Layer 5 of a small transformer language model trained on English Wikipedia (8 layers, counted from 0, width 128).
A neuron's activation on a vector x is squared ReLU(weights . x), where the dot is the dot product.

Input weights of the MLP neurons that the questions are about. A number n stands for n times 0.0062.
n12: -12 26 1 -6 11 -3 -1 -8 40 16 13 24 10 21 -24 33 -17 1 -17 -13 27 -6 -13 -55 28 1 -21 -2 -28 18 -20 10 -22 1 2 16 62 6 9 -16 30 -1 14 -17 14 -39 -35 -38 4 -46 2 -32 16 -6 -15 -69 17 48 45 -5 10 17 55 -19 20 -18 -24 -5 10 -67 54 28 43 16 -4 -26 7 -19 16 -10 -9 37 -3 26 -53 32 21 12 13 -5 -22 -7 38 28 54 11 37 -22 -38 -24 -66 -24 20 22 33 8 38 7 -44 -55 -10 24 32 25 -18 -2 13 8 -44 -7 37 12 27 38 23 25 -30 16
n40: 12 -16 -10 23 -31 -10 -13 -20 19 29 1 -2 -3 12 -14 -15 44 3 14 17 26 -3 12 2 -19 25 17 20 -17 19 4 -56 -57 14 0 -4 -20 -23 4 17 -30 -22 -6 -45 -27 -35 19 -13 59 -35 -24 9 -19 -30 -17 -13 35 -20 -21 -13 19 -2 -42 -11 -18 32 0 75 -22 -2 21 16 -12 -17 1 6 -18 -50 2 -58 -6 -29 57 27 -77 59 -10 -6 45 -31 -15 -36 48 -15 -2 24 -51 -35 1 23 -40 -25 6 -2 -8 11 33 -33 17 -42 -23 18 21 -2 51 2 5 7 -35 -22 4 -2 -2 -8 26 11 -5 5
n53: -3 6 15 5 -1 8 -9 -25 -3 -38 4 23 44 11 -57 66 -44 -7 25 0 28 -10 25 43 16 -21 2 34 10 0 -26 46 42 -4 11 -32 13 68 -24 -4 -6 -28 -35 14 -10 -10 42 5 16 -26 -29 -8 2 -1 -17 -14 33 -16 27 -39 -10 18 -32 14 52 16 16 3 -2 -2 20 -1 24 -13 -21 -17 -66 39 -47 -73 -11 -24 51 -8 17 26 1 8 32 -48 10 -19 -18 -2 -14 -16 29 13 -31 46 8 2 -15 22 35 -52 25 -8 -12 64 4 4 -8 -21 52 25 62 16 27 17 -22 37 -4 -8 48 3 -29 -39
n118: -26 -21 -38 -14 1 25 17 -1 20 -16 -7 12 -26 -26 -15 32 -1 35 30 -11 -44 13 25 50 12 40 16 46 -24 29 -37 1 -10 -39 41 -1 22 64 -38 -24 27 36 -14 24 12 -50 -4 -6 -23 10 50 -19 -11 -13 17 13 59 20 -13 -28 33 23 11 -25 17 -3 7 -9 26 49 10 3 5 17 -14 10 14 4 -6 -15 56 -2 21 34 -16 39 -17 -8 -8 19 -2 7 30 -18 27 -17 0 -3 9 15 -35 -27 5 23 0 -4 -17 -9 56 -2 -22 13 7 -23 3 12 28 -11 -46 0 33 -18 -29 -9 30 -4 5 -3
n168: 26 -29 -4 12 -2 -9 -29 -6 -42 -21 -13 -19 41 -7 -8 48 -19 72 -22 -7 15 -1 15 -35 -18 16 -42 15 -22 50 23 12 18 -12 52 -28 21 14 -31 17 23 12 -33 19 -28 12 42 -28 33 10 -52 -10 -26 -24 10 -10 40 -17 23 -25 17 -31 31 -17 13 8 1 49 -2 -52 -15 -4 -4 -18 29 33 27 30 -6 -21 5 2 19 11 8 -21 -15 27 38 7 -9 -15 39 11 13 -7 21 -36 25 -6 35 37 -23 -24 -11 18 0 22 11 -6 11 22 47 4 8 -5 1 -22 -44 -57 -12 51 9 -1 -3 -36 -14 -35
n183: -17 25 -36 -5 12 2 18 25 3 -50 60 -15 0 12 -17 -6 15 -38 30 34 28 1 15 62 13 -11 -17 -20 -37 21 -21 -44 56 15 25 -18 94 -7 26 8 14 34 -40 3 2 -31 50 27 -7 9 23 10 28 23 -18 -26 -62 -18 -26 9 11 -8 -24 -32 46 -17 -13 37 3 4 6 23 8 -45 24 9 -62 -27 38 -11 18 60 -10 26 -4 -6 -8 -17 9 -1 0 -6 7 -33 7 25 33 10 43 -52 -46 -3 -21 -3 21 3 -10 6 38 27 -24 6 11 38 25 0 60 -11 -42 -35 46 12 41 18 14 -3 28 2
n262: 9 -8 10 4 -4 46 -23 -33 24 -6 9 -4 25 -31 -27 40 39 -16 -11 -39 44 -34 -10 14 10 -8 -9 23 3 15 -17 -69 19 -3 3 -14 26 9 -29 49 -12 44 11 3 40 -24 -28 10 -4 -40 -5 1 25 -44 21 13 14 -24 -14 -9 2 34 -13 -17 18 -2 27 24 6 28 -8 33 38 5 16 42 10 -10 13 2 -15 18 -17 -34 -13 0 -11 -10 68 17 -2 -14 27 -32 69 -28 9 7 12 -64 18 32 29 11 37 -42 38 2 -52 5 -1 -7 39 51 -27 30 18 -6 -25 16 -1 -27 24 -11 -15 -5 4 -30
n265: -49 8 6 -13 30 16 -8 1 63 4 13 40 -7 -27 -61 -13 10 -3 -25 -30 34 10 -27 10 -19 11 4 -1 11 -1 3 8 -4 11 -8 -8 1 8 7 26 -21 15 6 -8 17 45 26 -32 52 -32 -45 -3 -14 -34 24 7 -7 -21 -1 -13 13 1 -41 -28 16 -1 -17 15 -3 6 33 25 55 1 -4 -3 10 37 11 -3 -6 -17 -16 -34 -6 3 10 -12 13 6 -16 -25 16 -20 6 5 -5 13 -18 -1 -11 -28 10 39 51 0 10 -9 -35 -19 13 -34 9 32 -29 22 -15 -23 -33 -48 -30 8 -1 -68 16 -32 -22 -23
n325: 1 9 19 -23 10 -12 26 22 -13 -2 -26 1 10 15 30 -20 9 6 -7 1 -11 6 -3 -24 -9 -9 17 -26 10 -15 -3 6 -21 -7 -8 29 -23 -31 16 -5 13 -8 15 40 -2 17 3 13 -24 11 19 10 -12 7 7 24 -14 10 -20 26 -23 -27 25 -11 -34 -25 -15 -11 -18 13 -12 -4 -13 -6 -19 -12 37 2 -8 16 -31 -18 -18 12 11 9 -16 36 -19 -5 27 19 -29 -1 -31 -20 8 -15 -15 13 2 -16 33 -15 -14 4 -26 -17 -7 -17 6 4 -7 -23 -11 0 -20 -8 23 5 -15 -18 2 10 -21 30 33 26

Each question shows a token from some text and the vector x that enters the MLP there. A number n stands for n times 0.093.

" |": -4 6 8 -11 -1 6 8 -1 5 0 -10 8 7 14 -6 2 1 -7 4 -5 12 12 2 14 9 12 3 -14 1 -4 -8 -7 16 15 15 16 0 19 -3 -12 -17 2 -11 9 -9 -3 5 -2 -3 3 10 -11 8 4 11 -14 -3 -7 0 -1 -13 -6 3 9 -19 -2 -1 -8 -3 3 7 -9 -10 -18 2 -4 -5 -8 13 -1 -10 7 -2 9 20 5 -2 -7 -1 -8 47 -4 1 -1 -17 3 -2 4 -10 -5 0 12 -6 6 -10 2 14 2 6 7 -6 -8 -2 16 1 -2 4 -1 -7 -4 -6 17 -9 11 -58 1 4 -3
Which two neurons fire most, strongest first? n183, n325

"ing": 22 -21 26 -1 -7 9 1 14 -3 -5 -14 20 -20 9 -7 3 14 18 8 2 -20 17 -1 -2 -4 0 -2 16 13 8 0 6 -10 0 -19 -6 -12 -1 -1 4 -3 -14 -7 9 -17 -5 -10 9 8 -5 8 8 -21 4 -1 12 7 2 -5 4 -16 8 -1 -1 -4 -10 0 0 -15 -1 1 -2 -17 5 12 3 2 8 6 2 2 -11 26 13 -6 3 0 4 1 -19 48 13 5 -1 4 5 -9 -6 -23 6 -21 1 3 -2 0 -2 -2 -16 3 -3 -2 3 8 -5 5 6 -4 0 -3 7 3 -12 -6 1 -20 8 -7 -1
Which three neurons fire most, strongest first? n40, n325, n118

"es,": -9 2 5 -5 -1 14 3 6 2 0 -17 11 5 -2 -6 2 -5 -16 -6 -8 10 8 4 9 2 12 -6 9 7 -9 0 -16 5 3 9 18 -3 10 -6 -3 -12 -9 -3 14 -8 2 2 0 0 -5 3 -13 2 0 6 -3 11 -12 -6 -1 -5 -1 -5 6 3 18 4 -4 -7 -8 0 -1 -8 -4 10 -1 28 -10 13 -1 -1 -3 -7 12 6 -5 0 -4 -3 -3 61 -4 8 -6 -5 -5 -1 -1 -14 -11 -8 19 -13 18 0 -6 10 -2 4 1 -4 7 -2 16 10 -9 -7 8 -11 -13 -7 27 1 1 -43 -4 8 5
Which of these neurons fires most? n262

".": -11 1 12 -3 -8 11 7 1 5 -4 -15 3 2 11 -8 4 -2 -1 -6 -7 11 18 7 8 4 9 4 1 -5 -12 -5 -4 11 -5 -1 28 -16 20 -3 -9 -12 14 -5 4 -16 4 2 -8 5 -6 1 -16 2 -3 1 -5 9 -3 -13 -1 3 0 0 6 4 13 1 2 -5 -11 7 -3 -13 1 11 -5 15 -5 9 -2 -6 -3 -2 10 13 0 -9 -4 -10 5 42 -15 10 0 -15 6 0 -5 -7 -17 -6 8 1 16 -3 7 20 4 -2 -3 15 3 -1 7 7 -2 -19 8 -3 -19 1 10 0 13 -56 -8 0 2
Which of these neurons fires most? n168

" University": 1 -8 22 -15 -12 -6 5 10 -1 -10 -4 7 4 -4 -15 0 0 -7 -8 5 -9 11 7 2 -9 -7 5 10 27 -12 1 -6 7 2 -12 25 -17 0 8 6 -14 15 15 22 1 9 -2 2 13 1 14 0 -2 -9 -7 -2 21 -12 -9 -1 -19 4 11 1 7 10 -7 2 -3 5 7 -9 5 7 -3 -23 13 -6 -9 -5 -19 -7 -3 3 6 -2 3 -15 -12 -1 34 1 1 2 -20 -14 -20 10 -13 8 9 8 -12 5 -6 -3 10 -6 -9 -7 8 -9 2 0 -6 -2 -36 -1 10 -6 2 4 -2 7 -27 11 0 -1
Which neuron fires most, and how strongly? n325, at about 18

" (": 5 9 13 -25 6 -2 9 13 2 -2 1 8 6 5 -6 -32 11 -4 -13 -1 7 4 -9 -1 -5 22 5 -3 0 0 -14 -13 1 1 -9 19 -8 -2 10 2 -2 9 4 0 -15 19 6 1 8 1 -4 7 -8 0 28 10 -8 -13 -2 2 -21 -19 -13 -7 -8 24 -7 1 -15 23 12 1 -1 2 -2 -1 14 7 12 5 -9 9 -14 7 20 19 -14 -12 6 7 12 5 12 -5 -21 -4 -4 6 -11 -6 6 -7 22 14 12 1 11 -16 4 -2 8 1 1 -4 -30 11 -7 6 -1 12 0 2 -5 -3 2 -3 9 0
Which two neurons fire most, strongest first? n265, n325

")": -8 0 1 -9 -6 13 -1 1 11 1 -18 9 3 16 -11 6 1 -7 5 -7 6 9 1 9 10 5 2 -1 3 -15 -12 -8 8 7 10 12 -11 21 8 -6 -27 1 -8 26 -4 3 0 0 -1 -5 7 -12 -2 0 -5 -5 4 -19 -9 -6 -9 1 -9 6 -11 8 5 -16 -4 -3 2 -6 -6 -1 7 -5 14 -3 13 -10 -9 -3 -3 6 3 11 -5 -10 -5 4 58 -2 2 -6 -16 6 7 5 -13 -17 1 10 -12 10 2 1 15 -2 1 0 -2 -2 4 12 -1 0 -13 3 -11 -18 0 14 -10 2 -35 -20 -1 -6
Which neuron fires most, and how strongly? n265, at about 3.8

"ed": -1 -16 14 -9 -4 6 9 3 -3 3 7 13 -8 11 -8 6 -1 0 16 -2 9 13 -3 -7 -16 -13 -4 14 4 0 -13 12 -2 3 -25 -3 -26 -2 8 9 5 -10 6 -1 -19 -27 5 7 8 -9 -3 -7 -20 4 5 -5 16 19 -11 7 -11 0 -15 -4 -6 -4 -11 -5 -15 3 -10 -23 -13 1 10 8 6 -9 9 -11 -2 -10 7 21 -12 11 -12 -8 1 -4 30 4 -4 -8 3 -5 -4 3 -3 9 -6 -11 18 6 3 -1 -5 -10 3 -9 -21 1 -8 14 -17 -14 -3 -7 -15 -8 4 2 8 1 -23 24 -7 8
Which of these neurons fires most? n40

" is": 6 7 18 -3 8 10 13 -10 9 3 -4 9 -5 17 -6 2 -14 2 9 -7 -3 -11 8 2 12 -17 -7 21 12 5 -15 9 -2 11 -6 -4 -10 11 -13 12 -8 0 20 6 0 -9 12 0 -6 1 5 -6 -4 9 -5 -12 12 2 -9 -3 -20 -2 -8 10 4 -10 5 -1 0 13 -1 -25 0 14 5 -5 6 5 -9 -13 -23 -7 17 5 13 4 -3 6 -5 5 29 -7 -23 5 -4 -7 13 6 4 5 -16 -16 21 20 13 -5 4 -1 9 -15 -13 -2 14 0 9 -7 -3 -8 -2 14 -10 5 11 0 -24 12 29 0
Which of these neurons fires most? n53

"\n": -8 12 39 10 -3 15 38 6 0 -11 0 7 0 19 -14 -6 -8 -5 3 -15 -7 0 10 15 -3 -8 2 3 18 -5 1 -9 12 8 0 20 -5 18 -11 8 -13 12 -12 12 -6 14 6 14 3 6 -3 -3 14 10 4 -4 7 -2 1 -12 -9 -3 3 -3 3 -1 3 -14 4 3 1 -13 -5 2 21 16 3 1 4 18 0 8 -6 12 -26 6 1 -11 -14 0 13 -3 11 -2 -10 7 17 -2 3 -8 -8 13 6 -2 1 5 19 -14 -6 -2 -6 -4 6 10 10 6 -17 -2 -12 -6 -4 7 -3 2 -3 15 22 15
Which of these neurons fires most? n183

" return": -8 8 20 -16 15 16 -1 4 15 -3 6 5 2 2 9 -5 5 13 -5 -7 4 -6 4 -8 -12 -23 -19 21 -6 8 -23 24 -13 3 -28 10 -11 2 3 5 -17 -16 -2 13 -6 -12 8 5 -17 -6 4 -5 0 -1 0 -10 -1 0 5 10 -7 -2 9 3 -12 -5 -13 -10 -1 -7 1 -8 3 9 -6 -9 5 -8 10 -25 -3 6 -17 3 -6 -6 0 11 -4 -10 29 12 -18 -4 4 7 -3 0 -17 -1 -8 -14 6 7 16 -4 -6 -19 2 -13 -4 -15 13 3 -2 -20 -18 -11 -13 1 1 8 4 3 1 17 1 -9
Which neuron fires most, and how strongly? n12, at about 19

"ent": 4 -8 15 -1 -14 -4 15 1 20 -1 11 3 -13 20 -2 -11 0 3 12 10 9 -14 -10 5 -7 -10 -10 13 -8 13 -3 7 -14 2 -26 -15 -14 -9 2 14 -11 -22 10 2 -10 -22 5 9 -14 -2 -1 5 -18 -5 12 -15 10 -2 -6 13 -13 -14 6 1 -18 -7 -6 7 -5 -1 -9 -4 -9 7 -6 -14 5 -17 1 -20 -4 -4 -4 22 11 7 -11 0 6 4 19 9 -5 -16 7 3 -6 -5 -11 4 0 2 27 1 3 4 -10 -14 -10 -11 -17 -1 1 -2 -16 -10 -14 -19 -6 -6 4 16 6 4 -13 12 -9 -10
Which two neurons fire most, strongest first? n40, n325

" and": 6 -2 29 6 -15 3 2 1 -6 9 1 -5 0 -10 8 21 10 -16 2 -18 5 -10 -9 -8 -6 -8 -10 16 14 -7 -9 -20 1 -14 -24 19 -16 -7 8 2 -2 6 6 3 4 6 -14 13 -4 -20 8 -9 -3 2 9 -6 0 6 0 -1 -14 3 5 -6 -5 17 -5 5 -9 11 -15 -9 4 10 -3 3 0 6 1 -12 -26 -8 -4 14 6 -10 0 -1 5 -12 47 11 -10 3 2 -3 4 3 -9 -5 -8 2 12 11 2 -3 17 -11 -8 7 -5 4 -1 -7 -2 -7 -7 -2 3 1 -9 -1 5 -10 -33 14 12 -8
Which of these neurons fires most? n262